Layer 12 of a small transformer language model trained on English Wikipedia (20 layers, counted from 0, width 128).
A neuron adds its activation times its output weights to the MLP's output. To switch it off is to set its activation to zero at one token and run the rest of the model.

Output weights of the MLP neurons that the questions are about. A number n stands for (n - 128) times 0.015.
n1: 129, 129, 120, 126, 136, 121, 132, 117, 124, 138, 133, 135, 122, 132, 122, 120, 131, 142, 129, 127, 130, 124, 126, 124, 124, 125, 115, 130, 118, 123, 135, 132, 118, 126, 124, 121, 116, 121, 120, 129, 120, 122, 135, 129, 129, 122, 135, 123, 116, 134, 123, 133, 133, 109, 127, 131, 120, 122, 129, 137, 124, 143, 134, 129, 127, 124, 138, 131, 125, 124, 132, 120, 121, 137, 134, 111, 129, 124, 135, 123, 124, 135, 119, 129, 136, 128, 121, 128, 136, 127, 121, 122, 123, 123, 131, 122, 132, 249, 133, 118, 118, 129, 136, 129, 122, 120, 120, 129, 140, 135, 136, 129, 124, 126, 136, 127, 126, 107, 125, 128, 122, 133, 118, 133, 121, 116, 134, 132
n8: 133, 133, 117, 131, 129, 122, 133, 100, 128, 122, 129, 112, 119, 116, 115, 126, 137, 128, 126, 127, 140, 124, 130, 141, 119, 118, 133, 144, 130, 143, 124, 132, 123, 121, 143, 110, 143, 128, 121, 148, 127, 122, 111, 137, 147, 118, 123, 141, 138, 134, 127, 126, 118, 128, 131, 132, 154, 132, 108, 134, 117, 126, 140, 130, 126, 124, 139, 115, 124, 129, 133, 104, 134, 116, 126, 145, 121, 130, 128, 126, 135, 128, 125, 121, 138, 124, 136, 130, 129, 132, 128, 118, 138, 114, 123, 143, 139, 143, 131, 133, 115, 138, 116, 146, 120, 133, 129, 122, 147, 101, 110, 134, 124, 132, 122, 134, 111, 136, 133, 135, 141, 119, 117, 136, 126, 143, 114, 137
n29: 116, 125, 119, 121, 125, 135, 124, 126, 121, 149, 135, 130, 134, 127, 133, 126, 111, 109, 118, 134, 111, 114, 143, 129, 141, 127, 131, 137, 122, 112, 133, 136, 123, 135, 140, 147, 130, 130, 127, 122, 134, 112, 139, 138, 134, 124, 130, 140, 148, 131, 131, 108, 116, 121, 127, 142, 117, 136, 135, 121, 143, 126, 115, 132, 140, 103, 133, 138, 154, 120, 144, 131, 152, 127, 120, 122, 128, 117, 135, 114, 124, 127, 133, 124, 115, 147, 121, 135, 137, 124, 150, 147, 137, 119, 130, 132, 128, 131, 144, 118, 139, 143, 130, 125, 131, 132, 126, 125, 133, 133, 129, 124, 136, 129, 137, 136, 127, 128, 137, 115, 137, 124, 135, 121, 137, 153, 126, 123
n47: 121, 119, 116, 119, 124, 135, 126, 151, 118, 128, 120, 123, 126, 111, 123, 138, 132, 136, 110, 123, 122, 128, 121, 118, 141, 121, 126, 140, 108, 124, 134, 117, 131, 136, 127, 112, 115, 132, 128, 127, 146, 142, 134, 114, 128, 130, 146, 134, 107, 137, 121, 146, 131, 114, 132, 142, 133, 121, 130, 129, 134, 125, 136, 144, 126, 131, 128, 116, 123, 118, 109, 127, 120, 123, 124, 129, 134, 134, 132, 134, 145, 125, 123, 129, 131, 116, 146, 118, 121, 153, 129, 128, 136, 143, 116, 123, 124, 101, 135, 127, 104, 110, 137, 126, 131, 119, 139, 127, 137, 113, 126, 126, 122, 117, 134, 142, 134, 130, 137, 126, 127, 115, 108, 128, 129, 119, 124, 124
n101: 121, 112, 130, 130, 143, 120, 118, 164, 122, 150, 130, 121, 108, 130, 144, 121, 134, 131, 130, 119, 134, 127, 113, 122, 116, 122, 125, 114, 120, 126, 138, 120, 111, 136, 121, 142, 137, 123, 133, 126, 137, 134, 136, 133, 124, 138, 130, 154, 118, 118, 130, 116, 123, 134, 130, 140, 115, 119, 127, 125, 124, 134, 119, 136, 122, 122, 140, 131, 138, 119, 123, 138, 103, 108, 123, 133, 122, 125, 130, 118, 135, 143, 140, 124, 106, 139, 118, 135, 129, 128, 143, 128, 119, 121, 138, 133, 140, 101, 130, 107, 132, 124, 129, 128, 138, 128, 139, 117, 121, 137, 117, 137, 138, 114, 132, 112, 135, 120, 141, 132, 118, 111, 138, 124, 123, 128, 137, 121
n102: 108, 132, 115, 134, 118, 136, 122, 80, 123, 138, 134, 136, 110, 139, 117, 132, 130, 123, 112, 132, 126, 132, 140, 129, 141, 131, 129, 122, 142, 124, 136, 136, 145, 149, 122, 125, 144, 137, 141, 132, 130, 128, 136, 141, 127, 121, 132, 118, 137, 120, 148, 123, 129, 117, 128, 127, 128, 127, 122, 147, 138, 115, 131, 119, 122, 117, 160, 132, 112, 141, 134, 119, 121, 125, 130, 129, 142, 125, 137, 118, 146, 114, 107, 119, 121, 119, 119, 128, 120, 123, 141, 108, 128, 134, 132, 135, 124, 141, 135, 129, 121, 122, 128, 143, 113, 149, 122, 115, 130, 139, 129, 130, 126, 130, 120, 136, 122, 105, 109, 123, 122, 109, 129, 142, 138, 131, 116, 121
n107: 132, 118, 141, 130, 123, 117, 137, 135, 136, 137, 120, 136, 127, 114, 135, 129, 135, 123, 117, 127, 121, 124, 128, 134, 128, 137, 145, 124, 116, 134, 146, 136, 120, 126, 134, 144, 144, 126, 120, 129, 130, 122, 132, 145, 145, 123, 124, 139, 133, 107, 139, 117, 122, 122, 118, 131, 128, 122, 128, 136, 136, 117, 136, 125, 126, 130, 128, 126, 121, 109, 145, 122, 136, 137, 130, 133, 122, 139, 153, 132, 144, 136, 116, 143, 134, 136, 108, 122, 120, 138, 145, 139, 128, 136, 127, 126, 134, 91, 123, 129, 123, 141, 149, 128, 125, 145, 132, 136, 107, 126, 147, 127, 129, 135, 113, 127, 136, 150, 137, 115, 145, 120, 130, 109, 123, 124, 136, 108
n108: 135, 129, 129, 126, 132, 116, 127, 148, 128, 116, 124, 130, 112, 111, 113, 129, 126, 126, 134, 129, 114, 122, 129, 146, 128, 132, 135, 120, 121, 127, 137, 127, 134, 114, 127, 126, 128, 113, 137, 134, 118, 115, 131, 153, 132, 124, 115, 132, 131, 143, 127, 120, 134, 130, 139, 121, 149, 133, 136, 142, 134, 105, 137, 141, 132, 129, 132, 130, 111, 135, 129, 130, 123, 125, 142, 137, 122, 122, 122, 104, 113, 138, 136, 112, 128, 125, 125, 125, 134, 149, 122, 138, 134, 120, 130, 130, 129, 79, 127, 133, 140, 142, 120, 128, 139, 127, 127, 138, 148, 114, 140, 149, 130, 137, 129, 120, 126, 111, 129, 125, 114, 132, 134, 143, 119, 140, 124, 144
n134: 111, 145, 148, 147, 137, 123, 123, 139, 139, 135, 108, 151, 135, 102, 140, 139, 133, 141, 138, 130, 124, 123, 130, 141, 113, 114, 133, 137, 111, 117, 133, 127, 111, 131, 139, 131, 131, 123, 126, 142, 133, 129, 131, 127, 133, 129, 117, 114, 122, 134, 114, 108, 116, 150, 127, 126, 125, 137, 106, 129, 131, 147, 137, 113, 136, 132, 134, 125, 132, 134, 122, 132, 132, 139, 133, 131, 120, 137, 131, 141, 147, 110, 127, 124, 134, 126, 136, 140, 131, 129, 127, 120, 136, 118, 127, 121, 112, 112, 124, 122, 136, 134, 135, 129, 145, 120, 122, 137, 133, 132, 130, 129, 124, 130, 104, 122, 119, 137, 132, 129, 126, 120, 157, 134, 132, 103, 114, 118
n143: 132, 136, 126, 121, 129, 128, 125, 186, 120, 131, 123, 116, 115, 135, 139, 133, 128, 132, 133, 134, 119, 118, 129, 112, 113, 131, 126, 135, 132, 122, 140, 142, 118, 133, 125, 123, 130, 122, 131, 116, 116, 118, 130, 137, 131, 129, 133, 137, 137, 127, 132, 135, 121, 113, 130, 118, 113, 138, 132, 132, 143, 140, 135, 142, 142, 144, 134, 132, 151, 143, 114, 142, 120, 127, 127, 138, 133, 114, 127, 128, 127, 133, 129, 128, 120, 136, 127, 129, 127, 140, 122, 132, 140, 114, 123, 127, 122, 151, 122, 145, 129, 128, 118, 122, 115, 123, 136, 132, 140, 127, 131, 123, 138, 121, 126, 137, 137, 118, 126, 127, 116, 128, 125, 127, 127, 153, 144, 129
n152: 129, 126, 134, 127, 135, 140, 129, 56, 128, 131, 139, 145, 128, 132, 135, 139, 112, 118, 128, 131, 128, 128, 120, 131, 139, 135, 122, 134, 137, 127, 128, 129, 146, 118, 128, 121, 142, 137, 150, 128, 128, 130, 138, 121, 136, 136, 125, 131, 127, 146, 136, 130, 122, 136, 133, 116, 137, 132, 125, 129, 130, 102, 125, 137, 127, 122, 121, 121, 126, 137, 127, 122, 129, 122, 136, 125, 129, 124, 116, 133, 129, 117, 125, 116, 136, 125, 145, 129, 136, 118, 130, 120, 129, 125, 131, 133, 106, 166, 125, 130, 124, 129, 133, 136, 128, 130, 137, 133, 120, 140, 121, 122, 125, 127, 120, 136, 121, 116, 117, 131, 126, 129, 130, 119, 128, 133, 132, 129
n186: 127, 126, 114, 134, 137, 128, 119, 184, 116, 116, 137, 123, 120, 116, 118, 117, 139, 127, 122, 116, 135, 109, 136, 135, 124, 130, 110, 120, 125, 138, 136, 125, 101, 118, 125, 120, 123, 130, 121, 143, 138, 122, 131, 137, 120, 123, 125, 123, 122, 144, 114, 133, 132, 126, 106, 146, 127, 114, 135, 128, 126, 139, 136, 125, 136, 136, 133, 130, 124, 121, 120, 121, 118, 120, 130, 122, 133, 125, 138, 130, 130, 121, 127, 124, 143, 142, 121, 132, 138, 126, 119, 130, 122, 148, 140, 130, 131, 106, 126, 121, 141, 143, 124, 128, 129, 132, 136, 124, 126, 125, 127, 134, 119, 128, 128, 121, 143, 115, 109, 118, 124, 126, 131, 125, 120, 133, 141, 127

Each question names a token from some text and the token that comes next. It shows the activations a of the neurons there, in the order above. A number n stands for (n - 128) times 0.25.

Then comes g, the gradient of the next token's log-probability with respect to the MLP's output, scaled to length 1. A neuron's effect is roughly proportional to its activation times (output weights . g). A number n stands for (n - 128) times 0.0029.

"min", then "ing"
a: 130, 128, 128, 128, 126, 126, 124, 127, 128, 128, 128, 128
g: 157, 133, 145, 107, 121, 148, 94, 143, 132, 127, 124, 118, 159, 148, 102, 174, 177, 115, 142, 81, 127, 133, 132, 173, 85, 62, 113, 128, 142, 81, 121, 118, 172, 88, 139, 104, 101, 148, 150, 113, 160, 135, 152, 140, 136, 119, 128, 88, 99, 111, 112, 132, 104, 113, 119, 147, 143, 114, 134, 103, 119, 185, 150, 102, 195, 112, 131, 108, 121, 159, 190, 201, 150, 93, 128, 149, 97, 106, 108, 127, 76, 157, 162, 99, 100, 87, 79, 103, 119, 58, 194, 111, 58, 120, 123, 124, 54, 99, 153, 106, 166, 159, 109, 154, 91, 102, 116, 96, 111, 92, 152, 165, 94, 112, 96, 71, 141, 131, 130, 119, 76, 72, 131, 167, 104, 144, 110, 145
Switching off which neuron hurts the next token most? n107

" d", then "au"
a: 126, 127, 127, 124, 128, 128, 127, 129, 127, 133, 127, 128
g: 69, 97, 133, 131, 145, 108, 89, 134, 142, 145, 136, 120, 122, 83, 118, 167, 128, 173, 116, 111, 117, 145, 104, 113, 95, 129, 99, 120, 124, 104, 161, 158, 98, 131, 81, 120, 155, 148, 154, 73, 149, 149, 216, 121, 119, 181, 155, 81, 103, 138, 131, 159, 105, 97, 170, 102, 97, 127, 60, 78, 137, 97, 87, 107, 116, 121, 120, 134, 133, 122, 209, 117, 100, 131, 183, 118, 148, 129, 144, 132, 67, 135, 123, 108, 121, 184, 116, 90, 143, 129, 111, 62, 128, 116, 132, 134, 107, 120, 105, 137, 100, 202, 87, 151, 125, 149, 186, 154, 142, 137, 111, 105, 109, 103, 137, 161, 123, 116, 118, 130, 136, 122, 230, 109, 172, 102, 183, 103
Switching off which neuron hurts the next token most? n143

" of", then " Co"
a: 130, 127, 128, 129, 127, 129, 125, 129, 127, 125, 128, 127
g: 153, 126, 218, 127, 108, 143, 171, 124, 145, 127, 73, 90, 58, 153, 114, 138, 108, 135, 147, 77, 121, 130, 121, 163, 135, 78, 126, 114, 147, 96, 121, 181, 117, 132, 75, 122, 131, 103, 127, 146, 177, 62, 111, 99, 153, 145, 97, 104, 131, 146, 107, 130, 133, 162, 112, 190, 136, 158, 109, 123, 106, 154, 102, 133, 144, 122, 119, 161, 129, 179, 162, 176, 98, 99, 133, 127, 130, 99, 106, 122, 94, 161, 94, 156, 96, 149, 123, 125, 106, 85, 155, 147, 112, 73, 132, 116, 48, 129, 127, 64, 127, 95, 84, 127, 158, 87, 105, 158, 128, 125, 137, 128, 97, 123, 179, 151, 136, 101, 121, 170, 89, 120, 48, 155, 126, 149, 57, 132
Switching off which neuron hurts the next token most? n107

"w", then " and"
a: 127, 128, 129, 127, 125, 131, 127, 128, 129, 130, 130, 128
g: 143, 112, 124, 150, 199, 146, 112, 106, 130, 127, 82, 124, 157, 104, 136, 120, 201, 93, 147, 109, 132, 134, 126, 133, 115, 191, 48, 183, 128, 91, 119, 177, 202, 107, 142, 98, 178, 190, 123, 147, 104, 85, 97, 156, 60, 133, 118, 60, 103, 156, 142, 134, 150, 139, 120, 32, 131, 145, 131, 72, 146, 137, 106, 93, 40, 156, 107, 169, 128, 112, 133, 153, 105, 140, 95, 110, 129, 89, 140, 127, 141, 111, 113, 139, 162, 134, 133, 127, 134, 114, 143, 93, 118, 114, 113, 118, 144, 145, 162, 119, 117, 174, 136, 149, 153, 136, 136, 149, 116, 106, 136, 154, 118, 133, 120, 96, 141, 160, 162, 120, 146, 142, 174, 116, 145, 126, 56, 114
Switching off which neuron hurts the next token most? n101

"th", then "em"
a: 128, 126, 117, 128, 128, 131, 128, 126, 127, 129, 128, 128
g: 77, 112, 101, 118, 109, 128, 122, 143, 140, 163, 170, 204, 128, 133, 45, 101, 92, 129, 134, 114, 118, 164, 128, 96, 112, 143, 138, 135, 122, 56, 69, 135, 182, 133, 120, 125, 186, 122, 172, 167, 94, 165, 134, 72, 75, 91, 171, 77, 88, 168, 119, 157, 119, 116, 70, 116, 130, 152, 161, 116, 178, 106, 115, 111, 146, 110, 101, 89, 135, 166, 128, 143, 118, 75, 95, 92, 129, 105, 148, 113, 108, 155, 141, 120, 139, 91, 134, 141, 160, 118, 111, 143, 129, 131, 188, 144, 130, 126, 165, 177, 138, 117, 143, 123, 128, 63, 120, 117, 125, 163, 176, 106, 144, 160, 123, 141, 189, 114, 128, 106, 184, 110, 88, 68, 113, 125, 134, 144
Which neuron, switched off, raises the next token's probability most? n29

"th", then " or"
a: 128, 120, 115, 129, 129, 128, 127, 127, 128, 129, 129, 122
g: 116, 123, 155, 148, 143, 129, 200, 97, 149, 134, 115, 97, 180, 84, 183, 91, 139, 139, 118, 158, 148, 105, 144, 123, 178, 185, 110, 191, 146, 181, 145, 112, 164, 133, 95, 184, 168, 102, 122, 170, 151, 152, 179, 150, 82, 103, 156, 188, 145, 99, 187, 86, 158, 131, 148, 119, 116, 135, 139, 84, 121, 117, 115, 110, 118, 104, 158, 141, 121, 124, 126, 133, 101, 160, 112, 104, 105, 129, 142, 97, 194, 174, 85, 131, 168, 116, 73, 104, 87, 158, 136, 93, 95, 148, 111, 132, 161, 131, 123, 101, 113, 143, 171, 145, 108, 158, 102, 109, 117, 104, 115, 75, 127, 119, 137, 152, 74, 161, 168, 153, 123, 134, 160, 121, 126, 46, 151, 167
Switching off which neuron hurts the next token most? n186

"al", then " He"
a: 127, 130, 128, 127, 128, 130, 128, 128, 128, 128, 128, 129
g: 169, 140, 178, 169, 117, 124, 171, 128, 118, 135, 147, 110, 85, 181, 124, 98, 131, 122, 115, 113, 122, 108, 106, 107, 145, 102, 111, 138, 157, 167, 142, 101, 54, 134, 123, 150, 183, 133, 143, 145, 113, 64, 71, 161, 152, 90, 144, 112, 160, 70, 117, 104, 108, 118, 188, 156, 144, 127, 123, 164, 89, 153, 156, 162, 171, 101, 119, 168, 148, 94, 90, 114, 136, 105, 142, 155, 96, 142, 146, 136, 188, 192, 127, 113, 150, 132, 144, 139, 28, 85, 155, 145, 88, 123, 129, 137, 99, 117, 162, 111, 98, 181, 155, 153, 123, 116, 131, 115, 150, 167, 111, 90, 87, 101, 127, 98, 167, 87, 131, 155, 146, 130, 125, 79, 146, 147, 54, 120
Switching off which neuron hurts the next token most? n8

" So", then "mer"
a: 164, 128, 128, 131, 128, 128, 128, 128, 128, 146, 127, 128
g: 110, 119, 94, 99, 111, 139, 95, 150, 65, 113, 160, 130, 107, 188, 143, 150, 113, 161, 184, 119, 117, 65, 105, 159, 153, 74, 122, 149, 76, 48, 144, 188, 112, 86, 108, 57, 155, 94, 153, 120, 76, 141, 119, 106, 120, 110, 171, 157, 121, 150, 82, 118, 95, 128, 96, 138, 150, 126, 173, 188, 94, 136, 128, 91, 124, 174, 118, 179, 124, 130, 94, 177, 90, 127, 119, 155, 101, 98, 111, 122, 188, 127, 172, 102, 109, 123, 113, 132, 89, 146, 148, 95, 166, 115, 104, 99, 102, 118, 122, 109, 127, 179, 129, 116, 94, 110, 111, 149, 152, 165, 155, 72, 153, 137, 100, 120, 120, 155, 89, 168, 109, 115, 100, 138, 90, 133, 161, 123
Switching off which neuron hurts the next token most? n143

"da", then "ta"
a: 143, 128, 138, 120, 126, 129, 96, 128, 128, 137, 129, 128
g: 130, 142, 84, 165, 120, 134, 118, 140, 101, 151, 98, 118, 196, 153, 121, 139, 149, 123, 194, 176, 101, 109, 127, 130, 127, 123, 156, 140, 145, 145, 116, 88, 165, 112, 98, 119, 113, 187, 153, 90, 159, 158, 110, 170, 92, 144, 146, 176, 132, 122, 120, 133, 169, 124, 80, 112, 154, 144, 113, 154, 123, 180, 69, 120, 167, 149, 99, 110, 93, 150, 66, 194, 89, 159, 107, 105, 113, 94, 77, 62, 175, 165, 123, 113, 136, 94, 153, 124, 158, 123, 117, 152, 141, 127, 140, 106, 140, 120, 101, 97, 114, 164, 190, 126, 108, 163, 58, 121, 146, 107, 74, 88, 170, 186, 102, 101, 144, 141, 126, 196, 96, 150, 131, 160, 110, 133, 107, 131
Switching off which neuron hurts the next token most? n107

"ist", then "=="
a: 130, 128, 129, 130, 128, 127, 128, 130, 129, 127, 128, 128
g: 130, 105, 148, 178, 83, 142, 143, 96, 155, 119, 146, 156, 134, 128, 153, 180, 110, 130, 142, 155, 91, 158, 139, 102, 155, 128, 131, 156, 140, 117, 120, 129, 189, 161, 158, 108, 106, 110, 154, 124, 145, 138, 110, 127, 109, 138, 152, 135, 82, 153, 127, 100, 127, 167, 168, 162, 131, 152, 150, 41, 87, 149, 133, 152, 66, 146, 148, 105, 109, 162, 149, 82, 135, 172, 112, 156, 118, 181, 118, 124, 160, 66, 98, 121, 149, 122, 119, 103, 200, 130, 112, 66, 166, 141, 110, 194, 78, 135, 52, 136, 86, 101, 116, 93, 124, 168, 64, 117, 158, 101, 96, 138, 109, 102, 127, 176, 98, 145, 133, 133, 174, 166, 149, 133, 69, 122, 93, 121
Which neuron, switched off, raises the next token's probability most? n108

"b", then "out"
a: 129, 127, 128, 129, 126, 128, 129, 127, 126, 129, 128, 129
g: 145, 110, 151, 184, 130, 143, 185, 130, 168, 129, 107, 147, 124, 90, 128, 92, 148, 117, 111, 155, 112, 161, 134, 141, 74, 118, 183, 94, 186, 152, 141, 117, 131, 128, 117, 120, 168, 137, 144, 157, 159, 151, 125, 125, 196, 77, 125, 82, 135, 127, 91, 155, 180, 99, 101, 142, 107, 76, 161, 132, 136, 120, 128, 190, 147, 146, 129, 90, 133, 94, 116, 118, 43, 131, 132, 119, 149, 98, 108, 165, 92, 199, 75, 160, 144, 161, 106, 108, 144, 50, 137, 137, 120, 94, 106, 105, 154, 134, 137, 121, 156, 139, 108, 137, 130, 190, 163, 102, 92, 133, 98, 113, 116, 166, 129, 105, 141, 197, 92, 104, 129, 149, 123, 211, 146, 147, 141, 119
Switching off which neuron hurts the next token most? n134

"es", then " under"
a: 129, 128, 125, 122, 128, 130, 128, 126, 128, 124, 128, 127
g: 135, 85, 84, 107, 88, 136, 115, 97, 176, 117, 117, 139, 147, 166, 190, 121, 120, 80, 102, 175, 120, 104, 127, 119, 166, 198, 188, 110, 165, 104, 119, 134, 87, 141, 124, 79, 72, 119, 131, 160, 149, 171, 172, 127, 147, 107, 68, 138, 114, 167, 112, 144, 72, 96, 113, 112, 87, 151, 165, 139, 116, 147, 129, 148, 114, 139, 113, 115, 139, 120, 108, 154, 126, 134, 199, 93, 93, 88, 133, 159, 137, 127, 184, 113, 114, 104, 128, 68, 124, 176, 123, 112, 78, 138, 158, 198, 130, 121, 166, 163, 91, 117, 167, 160, 108, 119, 127, 82, 155, 147, 116, 137, 169, 153, 103, 134, 144, 177, 117, 133, 140, 162, 65, 127, 97, 93, 165, 109
Which neuron, switched off, raises the next token's probability most? n47

" pro", then "min"
a: 132, 128, 127, 126, 127, 132, 128, 127, 128, 129, 128, 128
g: 59, 151, 134, 108, 163, 76, 133, 136, 84, 143, 116, 134, 74, 138, 101, 110, 93, 151, 167, 131, 159, 90, 113, 96, 122, 164, 137, 124, 69, 112, 131, 162, 137, 152, 73, 131, 140, 121, 98, 171, 106, 147, 168, 140, 119, 157, 152, 153, 83, 82, 164, 90, 72, 71, 160, 126, 91, 109, 130, 138, 139, 105, 144, 132, 133, 187, 186, 95, 182, 149, 100, 137, 122, 193, 128, 126, 134, 81, 198, 116, 145, 145, 144, 150, 89, 102, 170, 124, 132, 94, 148, 67, 136, 169, 130, 106, 138, 112, 138, 167, 152, 124, 51, 181, 141, 111, 92, 178, 167, 121, 98, 122, 140, 114, 121, 111, 135, 108, 162, 102, 99, 98, 163, 117, 133, 117, 107, 140
Switching off which neuron hurts the next token most? n102

" Per", then "fe"
a: 162, 126, 127, 127, 128, 127, 129, 127, 130, 126, 135, 128
g: 98, 107, 83, 113, 152, 167, 172, 142, 183, 144, 155, 146, 90, 140, 160, 116, 193, 173, 177, 112, 146, 160, 142, 84, 140, 99, 81, 93, 143, 104, 87, 176, 161, 85, 116, 138, 100, 108, 126, 173, 74, 109, 136, 139, 137, 157, 115, 110, 150, 96, 56, 154, 110, 76, 168, 73, 181, 148, 145, 121, 122, 73, 74, 119, 150, 150, 116, 91, 181, 171, 100, 90, 170, 143, 127, 175, 150, 114, 90, 103, 129, 114, 137, 123, 122, 121, 149, 133, 184, 90, 127, 80, 132, 163, 132, 154, 176, 115, 105, 101, 110, 167, 156, 158, 96, 143, 126, 96, 136, 86, 113, 130, 84, 137, 119, 99, 134, 148, 108, 124, 152, 125, 156, 81, 140, 105, 131, 103
Switching off which neuron hurts the next token most? n152

"vo", then "ur"
a: 126, 128, 129, 129, 124, 144, 127, 126, 120, 124, 126, 129
g: 78, 147, 149, 89, 149, 124, 132, 134, 97, 192, 82, 114, 63, 119, 111, 105, 115, 132, 133, 122, 131, 150, 114, 84, 110, 118, 141, 120, 89, 145, 124, 135, 137, 151, 109, 110, 87, 148, 107, 140, 98, 139, 173, 159, 103, 140, 140, 174, 109, 86, 126, 177, 206, 127, 131, 184, 158, 116, 104, 161, 170, 172, 117, 99, 157, 132, 120, 168, 120, 115, 111, 117, 130, 123, 205, 205, 93, 153, 161, 96, 120, 184, 179, 149, 143, 158, 134, 135, 171, 63, 77, 114, 124, 96, 157, 98, 150, 104, 114, 147, 89, 156, 101, 110, 159, 139, 129, 97, 110, 159, 96, 128, 103, 136, 141, 139, 159, 149, 212, 119, 147, 151, 153, 125, 139, 172, 154, 84
Switching off which neuron hurts the next token most? n152

" own", then " term"
a: 133, 127, 128, 128, 127, 128, 128, 128, 128, 125, 128, 128
g: 123, 125, 186, 178, 120, 132, 102, 103, 165, 120, 100, 129, 154, 131, 97, 85, 163, 150, 130, 129, 124, 110, 138, 99, 155, 135, 130, 108, 94, 132, 145, 116, 205, 87, 98, 75, 51, 136, 131, 73, 141, 175, 123, 126, 174, 123, 110, 157, 96, 93, 130, 136, 153, 113, 104, 173, 146, 117, 154, 138, 166, 86, 69, 107, 154, 115, 152, 173, 93, 118, 95, 163, 113, 187, 109, 131, 182, 148, 101, 67, 98, 179, 119, 103, 102, 145, 117, 148, 81, 121, 139, 122, 109, 112, 81, 144, 90, 113, 110, 191, 137, 100, 141, 119, 119, 150, 158, 123, 88, 146, 166, 105, 85, 128, 110, 124, 54, 90, 123, 160, 116, 137, 171, 112, 181, 95, 132, 97
Switching off which neuron hurts the next token most? n143

"and", then " ma"
a: 128, 131, 128, 127, 126, 127, 128, 129, 127, 127, 127, 131
g: 111, 175, 64, 106, 119, 136, 138, 116, 141, 148, 131, 101, 114, 131, 122, 69, 114, 138, 136, 109, 132, 123, 153, 164, 127, 122, 185, 98, 111, 133, 128, 166, 175, 128, 181, 103, 146, 150, 81, 121, 160, 177, 111, 108, 113, 135, 155, 159, 134, 93, 108, 111, 114, 76, 131, 49, 145, 68, 105, 80, 93, 107, 102, 133, 122, 106, 57, 149, 115, 186, 101, 135, 114, 147, 121, 157, 145, 164, 199, 135, 201, 112, 135, 89, 141, 143, 122, 161, 155, 152, 126, 131, 129, 158, 155, 91, 152, 142, 135, 129, 86, 82, 139, 118, 132, 113, 149, 119, 126, 126, 122, 114, 175, 227, 77, 139, 118, 180, 140, 119, 100, 72, 93, 133, 99, 105, 106, 152
Which neuron, switched off, raises the next token's probability most? n186

"ci", then "ence"
a: 128, 127, 127, 128, 126, 127, 119, 134, 128, 125, 128, 133
g: 164, 59, 119, 129, 145, 104, 149, 152, 129, 112, 176, 160, 126, 101, 130, 133, 115, 175, 145, 120, 165, 63, 122, 128, 97, 128, 119, 184, 144, 134, 148, 109, 74, 174, 175, 125, 148, 120, 155, 94, 109, 118, 145, 123, 87, 104, 139, 165, 144, 108, 120, 176, 137, 89, 114, 172, 91, 70, 171, 128, 140, 118, 118, 104, 140, 149, 174, 95, 164, 67, 152, 134, 125, 82, 130, 154, 143, 156, 189, 108, 59, 136, 131, 146, 106, 155, 124, 135, 186, 88, 133, 154, 131, 131, 129, 63, 154, 91, 175, 105, 114, 131, 78, 148, 200, 81, 166, 147, 62, 133, 125, 123, 98, 114, 126, 86, 141, 132, 112, 136, 154, 114, 169, 81, 144, 127, 146, 102
Switching off which neuron hurts the next token most? n186

"BC", then " C"
a: 134, 128, 128, 128, 127, 128, 130, 124, 127, 128, 128, 133
g: 217, 99, 158, 144, 124, 152, 144, 116, 139, 103, 105, 159, 185, 149, 114, 123, 124, 164, 144, 163, 84, 107, 137, 157, 127, 176, 152, 148, 96, 163, 158, 180, 69, 123, 107, 151, 121, 178, 140, 166, 103, 138, 125, 105, 122, 154, 119, 156, 116, 79, 101, 143, 120, 148, 114, 107, 110, 133, 123, 168, 172, 125, 71, 125, 109, 160, 144, 172, 102, 153, 102, 175, 151, 121, 102, 135, 171, 128, 92, 148, 98, 133, 108, 142, 166, 98, 134, 83, 117, 141, 180, 96, 90, 121, 67, 98, 121, 141, 67, 74, 94, 112, 111, 145, 150, 156, 57, 151, 139, 116, 89, 102, 80, 83, 65, 186, 115, 155, 159, 133, 109, 116, 136, 87, 138, 125, 121, 153
Switching off which neuron hurts the next token most? n108

"m", then "\n"
a: 127, 127, 131, 127, 121, 125, 128, 127, 127, 128, 128, 128
g: 93, 99, 189, 107, 127, 112, 178, 115, 159, 108, 122, 54, 96, 149, 179, 106, 119, 113, 113, 141, 130, 111, 92, 124, 161, 98, 99, 151, 120, 108, 102, 124, 206, 160, 159, 159, 133, 130, 127, 71, 137, 152, 144, 135, 134, 119, 146, 160, 70, 155, 114, 128, 111, 168, 103, 81, 135, 107, 138, 84, 108, 174, 124, 146, 113, 125, 98, 115, 80, 83, 172, 103, 75, 137, 111, 127, 112, 131, 118, 131, 164, 162, 100, 145, 142, 70, 109, 112, 124, 155, 139, 149, 144, 100, 97, 139, 76, 127, 99, 225, 107, 111, 73, 167, 200, 137, 137, 131, 165, 109, 128, 95, 120, 154, 152, 125, 154, 143, 103, 114, 77, 174, 91, 102, 106, 123, 83, 154
Which neuron, switched off, raises the next token's probability most? n29

" him", then " in"
a: 131, 129, 128, 128, 127, 126, 127, 127, 129, 121, 128, 130
g: 88, 142, 71, 145, 68, 132, 170, 120, 187, 149, 146, 133, 175, 122, 143, 97, 83, 74, 146, 79, 60, 107, 147, 123, 185, 189, 111, 103, 160, 154, 108, 129, 107, 147, 135, 136, 91, 133, 152, 138, 132, 129, 91, 133, 144, 179, 92, 119, 144, 174, 108, 141, 155, 141, 129, 160, 106, 115, 150, 114, 92, 95, 165, 170, 100, 123, 123, 166, 155, 123, 120, 118, 143, 151, 201, 146, 170, 123, 98, 117, 171, 117, 97, 57, 123, 128, 145, 124, 108, 148, 185, 106, 127, 164, 111, 148, 114, 141, 149, 86, 145, 155, 152, 159, 140, 104, 105, 115, 188, 136, 53, 178, 97, 102, 156, 108, 164, 154, 118, 74, 108, 136, 114, 173, 119, 100, 124, 123
Switching off which neuron hurts the next token most? n143

"or", then " S"
a: 128, 127, 129, 128, 128, 134, 128, 126, 130, 127, 127, 127
g: 104, 132, 128, 110, 100, 144, 144, 126, 89, 132, 119, 123, 145, 144, 131, 155, 125, 100, 136, 118, 77, 128, 118, 115, 125, 93, 106, 128, 97, 100, 135, 111, 119, 131, 180, 120, 94, 113, 187, 175, 137, 150, 139, 93, 190, 114, 106, 120, 94, 134, 162, 118, 109, 165, 174, 97, 164, 167, 99, 155, 110, 229, 104, 168, 59, 111, 81, 145, 126, 137, 154, 144, 129, 133, 213, 123, 131, 161, 108, 142, 155, 123, 183, 90, 138, 141, 124, 178, 135, 133, 80, 56, 153, 143, 148, 136, 130, 156, 112, 85, 120, 177, 146, 125, 130, 83, 147, 126, 103, 142, 83, 164, 127, 154, 144, 116, 50, 161, 130, 118, 73, 93, 96, 132, 125, 191, 103, 151
Which neuron, switched off, raises the next token's probability most? n102